Layer 7 of a small transformer language model trained on English Wikipedia (14 layers, counted from 0, width 128).
A neuron's activation on a vector x is GELU(weights . x + bias), where the dot is the dot product.

Input weights of the MLP neurons that the questions are about. A number n stands for (n - 500) times 0.0018.
n10 (bias -0.091): 639 480 459 646 373 371 445 504 373 542 420 266 480 472 570 581 380 437 394 469 306 697 424 453 398 572 362 458 639 492 692 388 420 455 562 618 544 348 717 136 463 700 701 366 659 437 253 398 621 635 415 364 311 631 512 415 195 667 542 639 614 540 647 516 177 594 598 515 496 613 606 401 385 577 421 686 404 650 716 387 586 528 532 436 602 602 708 322 420 569 633 565 580 746 656 431 569 430 572 550 544 686 335 461 377 599 400 415 314 560 261 449 436 480 596 454 310 291 574 534 418 520 561 397 410 335 860 622
n15 (bias -0.082): 613 464 563 660 634 448 549 618 490 446 553 290 709 421 517 489 371 576 351 531 594 486 239 406 561 560 483 805 363 396 641 640 461 435 592 338 617 562 665 438 523 514 557 696 327 413 566 391 542 602 490 670 592 348 448 432 466 468 518 449 503 479 561 422 547 523 543 243 388 832 437 363 470 411 337 448 514 596 511 441 517 640 648 321 601 455 522 468 520 469 430 302 486 278 593 541 680 486 468 586 532 500 726 325 304 339 327 206 700 627 575 569 659 496 504 547 384 555 291 420 562 536 640 344 559 440 579 388
n17 (bias -0.108): 361 556 368 345 483 491 513 399 360 325 568 403 293 401 525 474 487 627 632 617 544 273 531 479 496 291 400 527 234 604 620 492 751 235 518 526 644 165 374 397 543 299 602 408 258 404 575 465 592 872 550 445 610 483 533 315 188 589 665 361 450 577 487 712 248 836 556 471 744 727 429 536 535 475 384 335 411 451 552 421 156 762 555 526 621 666 421 491 593 541 271 259 643 455 575 394 522 794 538 360 432 644 504 299 478 328 479 349 525 538 664 329 462 346 707 460 711 648 542 572 479 414 543 455 467 420 566 445
n27 (bias -0.053): 500 489 339 678 424 263 361 339 573 455 619 599 397 456 454 401 646 486 470 447 538 569 314 627 669 558 472 447 73 674 442 343 464 722 485 504 439 504 622 479 540 490 496 450 471 553 400 456 557 266 454 482 305 511 309 483 357 407 489 556 578 292 559 478 319 546 561 598 482 544 660 640 296 227 660 679 576 434 629 327 412 697 615 518 344 351 500 650 521 407 564 423 462 563 625 601 426 468 580 510 529 595 500 441 522 518 594 661 651 745 581 351 468 435 320 366 353 654 365 367 711 570 559 625 521 415 665 457
n31 (bias -0.101): 709 328 470 588 418 463 598 419 469 483 500 474 431 576 535 630 659 720 565 423 517 190 305 507 627 414 567 279 376 611 436 466 375 369 463 355 268 538 401 632 562 462 525 507 660 207 486 712 479 546 396 568 411 603 357 486 248 443 513 372 630 579 434 714 540 683 554 497 436 647 454 508 371 427 470 635 780 503 478 486 434 345 614 342 668 441 574 565 582 538 481 466 360 703 440 404 315 590 493 583 407 524 478 528 445 542 585 616 379 532 522 521 653 729 756 388 408 344 461 524 563 406 761 418 581 446 372 334
n93 (bias -0.049): 504 482 405 670 551 596 421 591 582 327 687 208 522 616 761 638 439 380 621 254 280 478 461 543 549 312 352 631 445 458 705 543 507 549 595 754 511 346 631 518 780 298 592 576 403 367 464 526 576 712 407 526 439 507 489 319 479 464 508 594 533 504 511 368 402 531 406 272 434 559 568 536 411 649 427 518 416 429 369 439 550 400 500 259 486 540 301 678 724 363 530 426 571 617 541 620 582 561 611 297 416 529 715 543 628 634 280 478 532 665 325 349 361 493 540 510 347 372 298 562 371 519 485 588 540 517 607 525
n126 (bias -0.120): 618 580 668 603 443 455 656 521 423 624 518 378 291 434 570 584 455 594 282 475 555 464 602 486 456 500 419 564 518 222 786 611 550 390 805 369 737 384 450 339 460 573 619 436 482 398 323 518 475 607 549 302 540 393 613 531 663 350 580 364 330 544 588 295 581 331 649 594 479 518 415 535 387 423 601 451 676 590 360 532 338 434 665 493 281 722 410 522 452 490 429 393 424 386 560 604 548 465 442 399 744 507 667 444 504 415 468 598 248 493 675 451 453 359 471 308 671 465 309 426 570 420 584 476 715 517 577 504
n136 (bias -0.064): 529 381 431 434 614 384 518 282 464 259 283 693 492 665 432 489 519 569 283 464 588 481 372 464 587 522 598 337 394 591 455 521 445 417 573 703 467 540 452 529 469 525 578 467 579 431 380 527 413 342 618 633 404 360 525 282 439 555 563 436 609 571 372 729 266 677 549 586 507 481 714 520 343 468 663 626 359 561 440 467 370 578 728 545 268 576 450 571 570 673 745 276 479 496 710 735 590 237 578 496 570 374 470 525 360 412 463 579 640 713 373 525 537 481 496 124 445 514 511 479 694 451 432 628 681 438 443 456
n137 (bias -0.129): 315 488 335 351 593 516 508 422 361 466 415 507 480 445 515 382 540 671 596 741 326 614 255 519 413 508 492 496 512 467 493 335 656 492 416 425 457 685 542 443 614 470 637 304 286 432 214 512 561 426 311 477 349 620 527 485 568 569 593 631 351 763 658 721 325 616 625 530 658 480 702 546 594 500 142 587 708 680 516 390 519 398 353 433 302 694 456 457 515 481 444 407 556 391 627 470 310 326 644 425 632 651 594 534 472 362 682 555 440 396 181 420 477 383 597 511 473 726 439 504 693 811 539 318 511 423 549 327
n143 (bias -0.102): 628 641 615 496 724 577 562 398 461 546 345 615 545 590 288 575 377 621 476 482 535 452 550 511 568 444 525 368 438 420 493 507 570 704 500 343 375 558 577 593 659 454 608 522 440 558 540 652 424 404 95 478 617 566 424 696 579 269 577 678 558 552 617 592 270 449 573 539 467 500 616 314 247 407 163 496 359 557 402 460 529 418 452 325 627 630 358 623 482 263 354 372 248 475 393 585 624 644 530 378 382 561 504 364 409 358 614 672 486 401 384 475 393 637 699 433 474 496 482 483 561 373 511 238 547 340 679 453
n185 (bias -0.041): 458 383 408 557 538 403 492 471 567 274 358 631 547 371 534 351 588 605 482 606 504 422 297 428 535 581 451 289 730 380 533 560 867 646 416 214 512 391 550 609 592 653 581 519 543 375 530 571 663 577 571 523 522 515 447 526 515 343 448 532 287 750 634 350 650 446 424 500 645 558 417 641 389 250 282 541 360 313 634 613 560 531 404 562 561 489 673 586 721 215 628 511 459 180 475 481 307 613 512 328 284 631 523 481 397 584 577 559 481 588 547 470 724 771 554 386 404 515 659 478 391 430 751 456 724 435 485 706
n222 (bias -0.082): 691 521 406 707 524 376 545 457 456 698 242 532 454 482 405 443 228 634 497 586 390 539 309 377 514 549 448 485 524 460 417 389 517 414 410 294 273 626 559 279 548 520 426 611 479 411 338 457 531 535 551 507 357 427 640 500 365 455 549 650 683 292 425 727 575 612 569 561 524 352 706 736 422 551 382 622 383 426 561 606 500 663 444 285 466 455 344 557 450 647 482 557 393 625 418 385 326 442 644 402 409 754 493 588 256 531 545 553 585 483 744 503 521 626 538 387 483 432 675 464 616 525 617 399 332 398 476 445
n242 (bias -0.086): 457 644 600 475 649 489 588 524 365 527 379 562 584 674 267 438 389 650 316 380 435 572 485 567 686 249 423 583 383 594 476 621 521 474 456 446 514 500 542 538 621 393 443 599 529 503 405 606 465 582 278 697 527 653 497 583 700 369 465 526 616 417 551 643 321 420 493 708 617 604 514 258 533 407 429 674 483 324 416 549 486 496 642 320 447 637 340 645 619 500 507 620 637 503 620 383 536 660 356 452 264 219 352 476 540 373 610 554 497 575 587 335 314 335 457 425 365 465 493 476 754 344 707 425 560 238 521 528
n243 (bias -0.102): 368 477 244 757 508 528 433 558 416 518 515 344 431 508 647 669 484 373 153 526 482 385 432 659 465 675 425 564 549 414 382 584 530 519 351 592 576 559 552 412 597 672 568 646 515 548 251 415 623 368 401 504 328 549 526 493 694 331 585 500 608 450 515 579 461 714 446 529 639 466 400 463 356 537 507 732 504 657 573 637 474 515 474 531 470 611 598 312 475 319 598 230 406 310 514 555 392 541 587 416 500 573 730 511 341 777 579 439 684 643 523 407 678 477 708 504 500 335 637 439 515 538 458 660 727 319 284 167
n248 (bias -0.125): 425 435 418 805 418 613 585 486 590 507 539 497 599 372 426 278 448 497 497 479 452 348 526 288 562 504 387 357 482 412 483 354 669 250 489 562 288 609 304 360 510 444 464 646 496 423 351 674 504 597 566 565 470 446 493 343 330 425 605 441 340 529 419 540 448 220 649 653 432 529 465 585 510 552 446 462 548 413 438 665 458 511 400 558 443 881 433 496 466 334 563 535 535 365 799 306 302 567 417 608 601 409 504 793 367 724 453 544 549 371 591 578 407 504 658 431 464 577 599 598 423 690 526 535 553 409 479 240
n249 (bias -0.080): 722 333 492 842 358 709 708 192 306 504 477 588 135 508 676 200 556 457 571 508 247 718 431 504 473 396 249 621 416 315 522 534 523 587 528 598 319 496 408 597 482 455 465 412 790 440 515 500 489 308 590 539 479 458 526 616 623 584 649 563 344 356 693 458 390 500 609 616 386 415 632 434 479 548 384 436 504 686 646 549 447 301 538 586 386 542 548 566 592 404 488 519 474 619 421 563 382 485 605 399 650 470 788 407 274 500 419 512 294 412 406 375 519 543 638 419 661 381 439 290 545 625 516 456 640 500 627 401
n252 (bias -0.123): 373 551 686 534 465 399 343 374 19 440 578 400 314 342 504 299 500 584 561 397 530 406 496 214 639 535 397 582 411 397 691 222 527 631 480 516 341 606 273 304 389 575 637 565 274 314 561 608 630 570 538 551 659 469 511 594 737 450 578 576 301 637 583 706 484 612 581 447 408 339 561 588 522 425 507 560 656 631 611 302 504 488 678 257 286 694 439 614 504 463 484 608 634 560 576 331 318 564 664 568 675 432 763 587 724 500 508 374 500 496 492 393 422 278 465 330 550 425 492 409 515 480 555 627 527 544 440 446
n260 (bias -0.107): 459 511 519 621 548 604 577 394 636 578 537 425 451 590 370 263 546 680 503 562 239 534 488 645 424 318 482 235 437 535 454 690 678 352 519 673 556 467 331 518 558 500 340 423 594 384 325 610 522 493 460 489 324 504 525 561 471 250 646 530 580 511 311 537 246 738 605 568 518 377 478 600 569 349 340 630 383 425 792 620 634 421 397 481 678 649 647 451 716 454 446 407 454 529 611 464 674 377 627 561 356 334 440 579 409 397 592 485 572 397 436 416 596 649 607 401 471 690 769 228 417 402 511 496 314 263 468 526
n275 (bias -0.141): 441 661 306 630 464 714 850 452 469 22 523 450 430 634 633 625 382 722 215 585 300 380 462 576 486 244 298 553 364 289 487 549 582 537 382 685 628 433 518 456 559 615 518 541 402 509 325 725 410 236 518 386 445 523 522 531 659 505 588 650 608 426 519 473 285 680 655 619 373 215 285 382 513 469 427 465 347 624 668 585 264 634 373 790 424 326 419 740 600 496 571 272 417 328 658 289 653 389 605 557 363 531 532 641 641 428 350 787 589 450 352 455 523 564 409 387 432 257 536 187 745 491 718 574 643 431 575 67
n290 (bias -0.101): 705 329 663 560 689 420 226 508 434 434 287 419 414 410 512 525 542 745 815 643 396 647 525 520 566 310 480 445 620 378 706 559 500 426 329 623 665 288 560 281 504 547 528 580 410 555 401 434 215 283 547 379 380 255 275 340 574 664 611 438 349 655 228 593 434 642 823 523 576 337 326 309 384 500 508 830 261 445 578 512 429 459 476 414 528 457 622 422 423 589 412 477 581 372 677 539 574 484 528 445 411 402 639 566 475 376 556 500 622 713 332 350 629 391 633 408 480 480 678 280 638 574 500 426 583 413 578 560
n291 (bias -0.014): 652 723 521 446 330 347 436 600 579 375 364 466 597 510 364 583 277 612 528 540 497 445 615 453 437 462 295 682 175 304 445 658 715 528 458 396 411 477 517 493 588 477 479 662 521 620 430 692 493 306 444 650 418 693 437 368 526 280 480 587 389 555 500 473 367 311 490 599 709 569 627 515 557 563 635 576 497 665 625 427 553 476 598 393 557 453 546 321 581 333 369 313 556 582 510 451 479 390 476 246 354 755 500 559 489 534 507 652 553 531 507 590 497 596 364 344 486 629 423 407 470 438 569 484 540 337 460 490
n303 (bias -0.084): 395 455 297 660 601 343 652 550 374 523 581 507 463 508 211 360 390 477 560 328 376 414 415 325 558 272 436 739 375 466 600 606 744 180 437 727 573 639 480 437 437 535 267 508 297 345 436 467 779 492 484 484 425 451 480 347 547 339 703 483 600 521 554 739 379 652 519 327 484 786 357 683 624 618 519 468 446 716 562 440 516 779 577 430 360 751 479 775 546 263 529 465 492 379 496 324 496 449 749 362 492 516 627 598 270 331 622 607 445 633 508 572 541 349 536 566 460 315 368 511 298 698 475 227 500 450 457 440
n325 (bias -0.058): 698 547 511 626 433 396 367 649 469 435 500 354 428 705 452 561 552 583 497 360 314 536 672 486 500 529 462 418 595 480 366 424 511 282 805 648 589 403 546 393 503 421 632 514 605 382 633 405 322 680 455 450 381 663 771 366 218 394 524 609 409 507 609 354 551 413 607 459 458 382 521 382 457 259 677 490 486 490 609 448 576 529 613 439 566 375 504 536 520 371 319 548 449 634 507 428 514 524 375 486 748 614 496 799 661 700 521 504 407 744 417 448 465 507 419 382 405 448 427 243 483 327 507 531 521 510 700 356
n340 (bias -0.056): 581 351 534 429 536 493 336 475 529 327 277 527 350 630 360 513 697 509 455 610 472 530 338 336 564 546 474 631 448 506 444 519 490 503 548 473 516 388 513 382 533 430 404 403 553 535 345 601 442 510 551 585 561 330 307 364 395 578 476 624 380 546 691 624 570 661 420 567 532 381 725 310 497 589 506 471 566 630 681 455 458 457 676 576 448 529 480 609 547 399 714 260 418 332 408 456 313 340 622 516 326 596 656 646 490 565 480 493 618 562 503 590 811 457 369 475 516 522 564 361 637 679 623 516 484 629 662 416
n341 (bias -0.030): 607 449 566 602 530 636 279 449 487 448 467 255 466 571 363 469 340 569 438 599 423 270 461 441 521 550 546 380 497 339 437 435 634 455 472 687 577 333 533 627 534 425 409 357 715 585 536 748 470 570 549 466 363 577 562 438 412 553 468 500 540 402 842 627 617 615 560 630 693 574 553 277 540 523 535 330 275 620 401 428 438 544 477 574 454 549 720 469 538 426 448 374 519 510 657 523 305 307 578 575 460 588 558 409 507 629 517 357 539 420 534 523 537 544 610 462 620 682 671 260 510 605 660 442 536 607 513 317
n366 (bias -0.091): 585 694 654 415 678 482 446 408 364 566 301 620 220 416 507 531 436 619 418 612 408 472 457 412 423 648 551 518 640 367 438 410 600 479 521 329 445 326 429 607 491 576 382 258 353 604 463 564 405 473 249 472 586 473 561 410 487 206 531 458 517 424 584 576 609 166 419 523 445 594 571 430 455 344 390 600 516 480 577 423 470 479 647 569 794 520 579 684 654 503 529 546 378 483 397 580 616 450 659 543 438 443 622 747 504 582 476 608 513 455 517 605 411 438 531 225 445 307 753 338 520 503 531 513 466 416 547 524
n373 (bias -0.083): 664 334 318 381 575 486 517 474 360 493 339 484 388 413 497 684 361 468 557 588 464 580 522 655 486 507 530 251 227 532 610 483 648 472 649 535 390 436 310 610 566 483 555 408 598 466 338 482 625 298 617 445 423 517 527 267 444 398 600 275 541 288 468 442 518 592 503 334 898 573 419 478 618 487 506 584 421 636 581 507 403 597 459 608 297 574 604 570 641 493 607 550 378 493 567 530 360 466 531 467 483 393 451 663 468 585 586 462 507 668 625 76 551 648 387 461 391 493 544 513 473 409 545 391 483 397 520 483
n376 (bias -0.103): 603 639 639 715 489 392 594 697 485 467 420 346 364 411 485 461 476 307 258 334 442 550 746 496 551 638 541 637 405 493 587 630 209 527 635 469 224 463 496 336 588 563 488 352 492 144 496 355 293 706 519 485 294 378 537 396 630 591 537 402 583 543 520 634 708 512 818 582 606 627 500 623 479 622 561 455 496 407 355 507 485 810 694 512 485 485 464 647 526 394 496 367 573 504 486 456 360 336 527 459 580 522 678 567 374 784 435 329 612 428 415 526 565 362 508 358 530 615 241 572 377 547 519 456 774 493 474 345

Each question shows a token from some text and the vector x that enters the MLP there. A number n stands for (n - 500) times 0.013.

"or ": 472 511 484 573 482 547 443 549 514 457 527 575 481 547 639 547 487 449 465 507 467 539 530 595 503 501 426 563 533 500 492 545 548 511 474 517 542 571 507 506 486 461 497 518 517 488 465 517 422 498 565 491 478 518 531 509 558 513 205 469 497 463 518 472 476 503 540 490 496 563 439 457 450 582 530 448 553 515 522 561 511 396 508 576 570 476 425 467 488 483 531 471 525 536 470 488 541 465 552 506 543 558 451 365 490 516 467 577 482 582 433 558 487 504 416 469 538 464 538 427 468 483 456 551 492 552 510 534
The most active neuron and its activation: n275, at about 2.7

"21": 435 556 473 433 544 491 526 647 513 542 548 541 544 503 448 515 454 490 538 474 475 439 631 544 451 572 536 529 535 582 514 563 512 521 557 496 574 525 572 567 542 344 440 522 469 483 499 473 497 523 460 563 616 566 575 441 389 443 372 521 515 419 498 442 578 546 570 534 342 422 473 521 564 530 437 489 529 475 473 633 631 502 418 525 582 520 566 370 518 508 416 519 457 593 443 621 565 526 536 538 469 512 444 403 564 540 404 617 455 531 539 585 383 457 420 354 561 480 549 562 469 474 124 415 448 547 372 497
The three highest activations, in order: n325, n366, n93

"Open": 400 406 549 500 457 597 453 583 508 500 410 575 535 490 468 466 391 476 509 504 500 642 619 457 459 604 543 503 540 524 527 571 582 396 607 540 517 533 609 511 509 488 539 533 583 577 484 442 561 450 537 438 670 551 531 487 550 567 314 495 547 492 533 425 442 452 515 420 456 529 641 544 570 613 580 424 488 509 573 505 507 411 511 520 525 458 576 376 462 504 439 550 480 454 458 563 524 482 441 518 491 567 375 428 542 432 537 426 412 413 396 556 474 568 441 641 535 581 461 514 610 512 172 442 468 542 437 557
Which two neurons fire most, strongest first? n10, n291

"202": 417 456 480 426 555 535 588 789 524 535 462 489 606 587 517 549 602 626 576 497 587 623 645 645 485 473 542 482 420 438 470 473 448 582 476 557 574 517 484 414 532 467 370 607 559 553 491 497 440 368 488 501 561 547 508 523 426 504 313 455 457 405 443 274 506 555 475 403 518 431 668 490 444 535 511 471 549 514 505 603 558 512 438 580 471 491 464 369 451 477 491 525 446 513 458 495 445 480 572 529 558 391 407 410 505 457 501 515 528 451 570 630 486 549 370 446 571 580 555 543 460 481 362 485 558 498 555 551
The neuron with the highest activation: n291

"Des": 447 355 489 473 526 544 493 659 564 565 509 562 598 521 562 525 538 506 516 531 436 483 460 344 525 496 535 503 596 371 500 516 536 497 517 523 544 544 474 555 424 520 454 463 515 590 548 571 420 469 573 431 429 476 525 540 492 495 387 511 612 576 486 462 584 371 434 507 306 378 523 632 575 528 528 524 405 551 431 364 558 535 421 529 459 537 510 541 318 560 498 530 498 521 460 499 472 498 510 538 503 573 617 604 517 405 470 666 397 532 389 550 606 506 440 598 507 528 490 569 494 577 119 479 494 733 415 514
The neuron with the highest activation: n303

"T": 425 464 489 505 501 479 474 569 553 454 492 654 546 618 552 544 548 415 522 488 541 493 497 468 374 533 551 547 535 494 581 500 572 454 538 433 443 574 485 525 471 442 544 508 511 528 513 491 531 503 595 454 601 460 464 507 475 525 397 489 534 516 520 528 580 548 425 435 426 442 546 421 427 585 450 397 445 456 567 479 431 612 452 528 513 543 556 452 403 519 557 524 460 560 423 542 551 520 463 533 438 568 426 496 470 512 558 553 409 529 464 796 666 521 422 581 589 536 450 534 403 588 90 518 457 541 420 447
The neuron with the highest activation: n340

"Special ": 442 482 531 492 542 577 446 551 613 533 429 525 517 540 518 509 459 540 483 636 510 628 479 369 358 485 616 549 574 555 450 579 524 500 497 533 491 520 521 556 487 523 516 515 504 504 488 384 457 508 530 438 496 483 556 497 508 569 228 491 439 509 526 466 469 540 476 516 408 433 629 538 568 621 507 445 453 434 477 433 500 517 501 491 449 521 549 441 485 447 468 573 483 461 404 463 543 445 445 535 537 586 452 436 508 489 576 652 524 459 474 659 521 452 403 687 572 539 450 518 577 467 477 480 537 542 446 548
Which two neurons fire most, strongest first? n340, n137

"let ": 516 493 551 392 521 530 465 524 582 530 551 576 477 563 485 529 508 434 452 444 637 578 504 599 570 595 545 459 459 484 508 489 494 495 552 483 466 557 504 537 458 506 501 526 498 549 522 528 541 482 562 535 485 421 463 528 537 481 204 530 542 430 525 440 617 442 457 433 433 455 506 457 501 527 520 531 512 449 516 541 515 480 562 578 431 500 416 539 472 548 457 510 481 465 477 540 600 539 515 566 538 493 415 524 500 439 553 528 484 533 477 490 567 548 459 538 550 543 439 559 535 491 431 555 467 435 454 527
Which two neurons fire most, strongest first? n27, n136

", ": 425 448 574 556 447 598 545 532 445 601 533 499 531 523 470 540 502 432 530 553 572 510 541 550 421 425 483 477 523 478 545 459 409 574 438 478 551 492 496 552 540 421 466 562 463 447 551 588 564 473 503 558 569 521 485 501 566 582 227 524 488 499 439 496 553 421 416 520 437 517 468 519 495 455 510 507 478 504 514 565 441 476 479 513 545 527 568 529 461 560 527 533 443 579 565 554 474 599 425 442 561 519 448 483 471 497 483 494 463 466 492 566 445 491 466 714 442 399 510 514 464 466 445 464 500 664 542 478
The neuron with the highest activation: n93

"4 ": 462 462 525 435 545 527 587 422 570 532 529 572 451 499 498 527 473 516 545 527 598 519 508 475 459 467 552 518 714 586 386 522 384 546 590 414 525 463 532 533 486 517 437 596 459 627 591 456 502 456 467 458 529 545 499 559 511 511 254 480 533 474 383 521 482 448 579 506 374 441 448 549 443 548 372 426 500 418 517 629 570 458 489 591 576 509 609 620 487 564 473 582 489 475 473 558 510 563 430 543 541 476 347 363 425 377 534 492 483 474 458 549 461 446 459 522 534 525 559 604 446 412 465 482 492 535 477 575
The neuron with the highest activation: n143

"s ": 417 486 500 517 509 533 508 589 549 514 525 498 462 541 517 566 497 498 475 543 518 494 521 430 498 498 491 501 557 481 467 564 463 533 530 520 472 528 557 491 518 470 466 557 559 560 493 526 456 499 511 522 494 498 500 523 525 482 186 525 516 498 472 460 581 526 512 479 465 465 474 534 532 565 569 554 512 497 505 527 522 569 510 521 542 413 430 488 457 506 543 526 437 510 424 506 418 486 554 550 522 499 489 518 528 526 460 618 543 478 492 644 503 545 491 487 485 412 493 584 525 486 501 471 518 459 516 452
The most active neuron and its activation: n275, at about 1.6

"very ": 532 576 473 498 537 444 579 558 560 498 547 510 514 497 519 557 571 621 445 525 494 509 552 548 362 487 523 526 458 608 467 485 438 480 411 531 484 482 458 463 432 479 515 615 503 548 577 534 464 523 538 496 573 483 471 560 529 582 237 556 580 457 489 492 561 431 520 547 456 469 479 503 596 457 506 466 530 570 437 575 480 520 421 733 520 471 458 502 424 535 555 499 464 497 516 487 534 476 530 546 580 517 612 307 519 435 436 575 489 527 461 594 456 553 502 388 470 522 461 438 422 572 506 498 489 585 480 366
The most active neuron and its activation: n275, at about 5.4

"oper": 560 436 414 371 540 513 645 622 602 535 482 555 512 502 504 520 523 421 474 547 500 572 483 593 425 457 527 559 487 577 545 450 423 615 488 624 546 565 428 453 419 433 540 599 502 454 532 552 520 509 546 483 633 534 452 469 439 592 304 409 432 533 486 540 452 610 431 489 453 556 562 594 530 613 470 486 586 493 496 455 476 589 476 664 420 647 367 336 373 507 501 525 563 538 470 498 483 497 583 435 561 490 450 452 485 515 435 429 536 498 576 474 524 402 580 425 527 461 474 606 563 465 229 506 502 548 496 566
Which two neurons fire most, strongest first? n17, n136

". ": 477 495 442 490 534 399 499 560 476 532 489 499 488 510 479 507 507 466 627 501 510 513 493 467 493 495 521 448 495 505 515 556 527 456 517 493 497 555 493 512 451 479 492 493 517 447 521 519 549 462 482 534 524 508 545 489 553 504 231 551 506 517 547 507 516 456 442 479 521 538 452 499 540 491 455 487 523 502 538 498 492 526 512 514 471 557 520 511 572 479 492 476 528 492 412 538 494 462 498 471 504 474 539 539 538 507 519 526 468 526 516 526 469 518 446 555 467 474 486 542 492 459 467 556 472 545 519 558
The most active neuron and its activation: n303, at about 1.9

"| ": 422 516 454 475 460 454 496 499 552 557 528 555 512 448 532 455 497 470 682 466 559 519 412 502 480 555 510 462 537 518 510 536 491 515 399 452 432 521 450 484 450 459 553 438 445 585 511 492 454 474 510 487 581 487 556 535 491 470 325 559 509 480 510 529 485 485 467 482 512 376 552 604 501 531 431 458 503 503 542 601 495 459 491 504 468 485 457 496 498 477 465 516 495 515 479 519 494 438 473 508 525 497 535 484 508 446 476 562 490 405 451 564 432 494 473 543 551 550 520 511 539 503 603 526 459 580 518 506
The most active neuron and its activation: n137, at about 2.8

"double ": 524 420 530 503 484 451 578 482 523 539 496 597 497 516 486 439 518 516 460 571 513 531 564 451 471 658 541 528 602 503 492 506 468 468 569 539 482 487 491 568 449 521 423 506 457 521 539 462 433 478 532 524 616 502 529 461 512 618 221 493 570 515 448 435 498 475 524 506 436 483 545 582 477 557 483 472 484 435 494 399 437 516 405 580 554 509 426 453 571 595 471 497 501 441 390 478 442 508 507 577 489 497 446 456 552 569 546 436 546 522 441 551 517 517 545 596 538 581 428 571 504 548 472 510 471 604 564 523
The neuron with the highest activation: n376

"works ": 415 437 596 432 511 534 465 619 516 571 501 491 510 578 456 549 536 534 441 457 577 383 515 497 422 496 592 483 440 576 484 487 484 493 533 546 511 550 490 444 445 449 553 562 483 530 575 509 541 535 606 528 698 488 478 573 552 505 221 471 499 457 522 511 608 565 462 451 452 482 489 500 520 520 544 491 498 465 421 549 485 442 500 508 428 573 502 501 402 518 601 500 551 463 483 577 528 536 494 493 545 457 413 489 524 573 522 520 450 527 595 479 510 434 529 396 510 604 558 500 538 472 482 581 450 559 434 494
The neuron with the highest activation: n252

"ets ": 462 427 570 427 553 505 485 498 486 529 589 495 522 573 521 536 528 523 467 568 583 514 533 464 504 488 593 445 520 534 508 559 505 512 541 444 494 528 516 485 446 501 562 572 483 581 534 485 485 532 539 551 609 481 508 522 501 545 191 476 490 514 528 494 593 491 435 476 502 475 549 479 460 465 467 544 507 435 435 559 524 462 505 472 536 564 488 550 415 497 521 530 510 452 451 524 482 535 518 532 531 523 460 456 500 548 508 529 506 509 532 433 508 487 531 466 591 551 535 471 478 452 432 532 540 483 428 500
The neuron with the highest activation: n185

"to ": 523 472 514 492 457 552 480 485 518 577 590 510 412 442 493 433 490 462 512 496 509 530 570 483 549 511 483 521 462 427 451 569 457 423 496 462 493 541 518 505 480 551 501 554 472 471 489 516 492 416 641 471 549 530 476 482 497 573 210 492 457 465 544 404 502 498 533 536 395 462 517 522 597 499 533 450 548 550 535 542 520 454 482 497 506 514 563 520 517 440 523 508 597 496 548 545 534 392 421 531 521 498 511 521 551 529 492 484 476 565 465 510 531 514 565 672 591 595 500 532 489 416 428 524 516 526 519 529
The three highest activations, in order: n249, n126, n248

"ly": 530 519 498 567 561 501 612 475 464 417 509 530 527 448 546 504 499 378 491 530 507 567 561 533 566 516 543 489 551 546 510 554 491 639 562 453 507 491 438 573 437 506 523 652 367 467 487 571 471 499 519 451 568 565 520 518 514 527 341 396 578 529 493 562 451 556 482 545 296 597 573 534 524 434 507 449 519 486 423 474 518 528 357 640 510 467 495 588 482 515 566 525 509 492 547 594 477 448 528 507 528 556 486 453 498 411 434 615 340 467 462 557 345 556 528 421 609 501 388 635 446 537 158 526 564 652 431 457
The most active neuron and its activation: n136, at about 2

"early ": 470 490 459 518 480 471 508 521 525 505 488 584 427 467 520 532 609 503 490 573 540 556 662 517 443 532 529 548 525 572 442 489 569 482 483 496 576 531 519 518 505 566 530 591 426 510 481 493 464 451 527 472 545 530 533 550 521 546 206 471 546 477 540 566 498 432 541 503 382 419 481 430 582 541 644 426 527 493 479 543 571 460 451 591 474 486 442 469 444 494 516 508 509 493 436 497 480 473 576 540 477 543 389 500 434 496 514 574 479 453 457 623 442 573 512 451 471 505 506 458 516 505 465 484 467 478 437 536
The neuron with the highest activation: n275

"error ": 448 526 514 413 513 542 469 587 612 544 579 510 529 540 462 479 480 484 464 592 599 500 690 478 470 425 532 455 578 558 470 467 585 485 543 517 574 409 496 612 453 447 557 622 430 585 496 500 473 480 397 490 642 444 544 500 523 600 234 366 499 541 486 527 483 578 537 527 420 524 545 544 529 502 528 458 498 452 430 447 483 492 567 598 506 504 558 382 555 551 531 564 444 458 467 676 564 542 402 515 511 434 481 385 445 526 527 486 518 475 458 429 390 481 495 565 522 487 513 549 495 433 487 553 458 482 460 532
Which two neurons fire most, strongest first? n17, n242

"on ": 524 616 474 548 473 542 483 528 491 550 507 516 424 473 478 544 466 377 488 430 520 538 514 509 484 568 542 478 385 433 483 548 423 449 500 489 578 493 539 527 486 497 499 503 484 612 523 536 447 517 569 558 521 504 542 519 508 545 202 470 511 505 448 449 464 542 491 453 472 500 555 494 617 553 547 484 524 466 458 435 505 434 551 420 482 480 548 479 545 545 491 577 537 528 550 464 496 531 536 548 537 420 482 510 526 560 488 565 453 548 460 588 559 431 510 569 524 559 586 530 525 487 465 456 486 547 470 455
The neuron with the highest activation: n341

"sustained ": 533 504 511 440 517 398 467 563 573 565 518 544 475 569 535 449 544 502 457 534 529 536 678 457 527 526 481 516 587 574 473 490 482 497 509 507 460 471 459 548 505 463 520 576 458 420 515 499 501 481 398 506 567 479 519 458 506 614 222 483 573 421 480 550 523 534 489 603 411 476 586 526 650 563 559 481 441 534 404 466 476 427 480 609 487 539 450 511 443 491 538 506 520 434 536 608 517 504 514 554 462 450 417 388 505 467 512 555 504 503 512 654 434 572 439 468 474 585 501 528 547 537 482 502 401 532 502 436
The neuron with the highest activation: n136

"===": 485 417 487 443 516 454 501 542 514 486 505 413 470 526 530 492 461 466 624 499 450 493 574 588 518 558 438 483 507 598 531 606 430 552 417 515 459 469 523 558 479 496 608 501 429 404 563 487 509 504 505 554 569 552 439 615 508 451 356 485 547 419 553 510 532 548 417 432 542 466 549 523 586 526 530 431 472 475 523 548 519 479 549 456 540 459 478 451 473 530 480 521 462 477 549 608 433 410 450 486 523 548 479 581 407 473 494 471 542 460 493 472 559 516 490 567 616 489 540 458 533 402 213 551 505 579 404 610
The neuron with the highest activation: n93

"Sec": 444 506 643 420 521 568 554 570 564 565 509 511 599 543 481 419 414 470 500 396 519 594 537 416 523 500 609 457 597 580 412 580 511 474 536 494 442 518 503 450 467 342 544 475 610 523 638 488 432 510 558 448 483 479 615 506 513 585 358 478 463 551 432 461 617 364 510 514 349 473 535 521 658 525 479 580 437 503 548 516 491 404 529 393 458 521 467 468 347 471 564 588 537 500 522 604 540 494 501 510 487 581 488 504 520 445 518 632 513 466 499 600 455 541 487 578 596 495 572 503 544 444 98 518 461 582 344 503
The most active neuron and its activation: n325, at about 0.22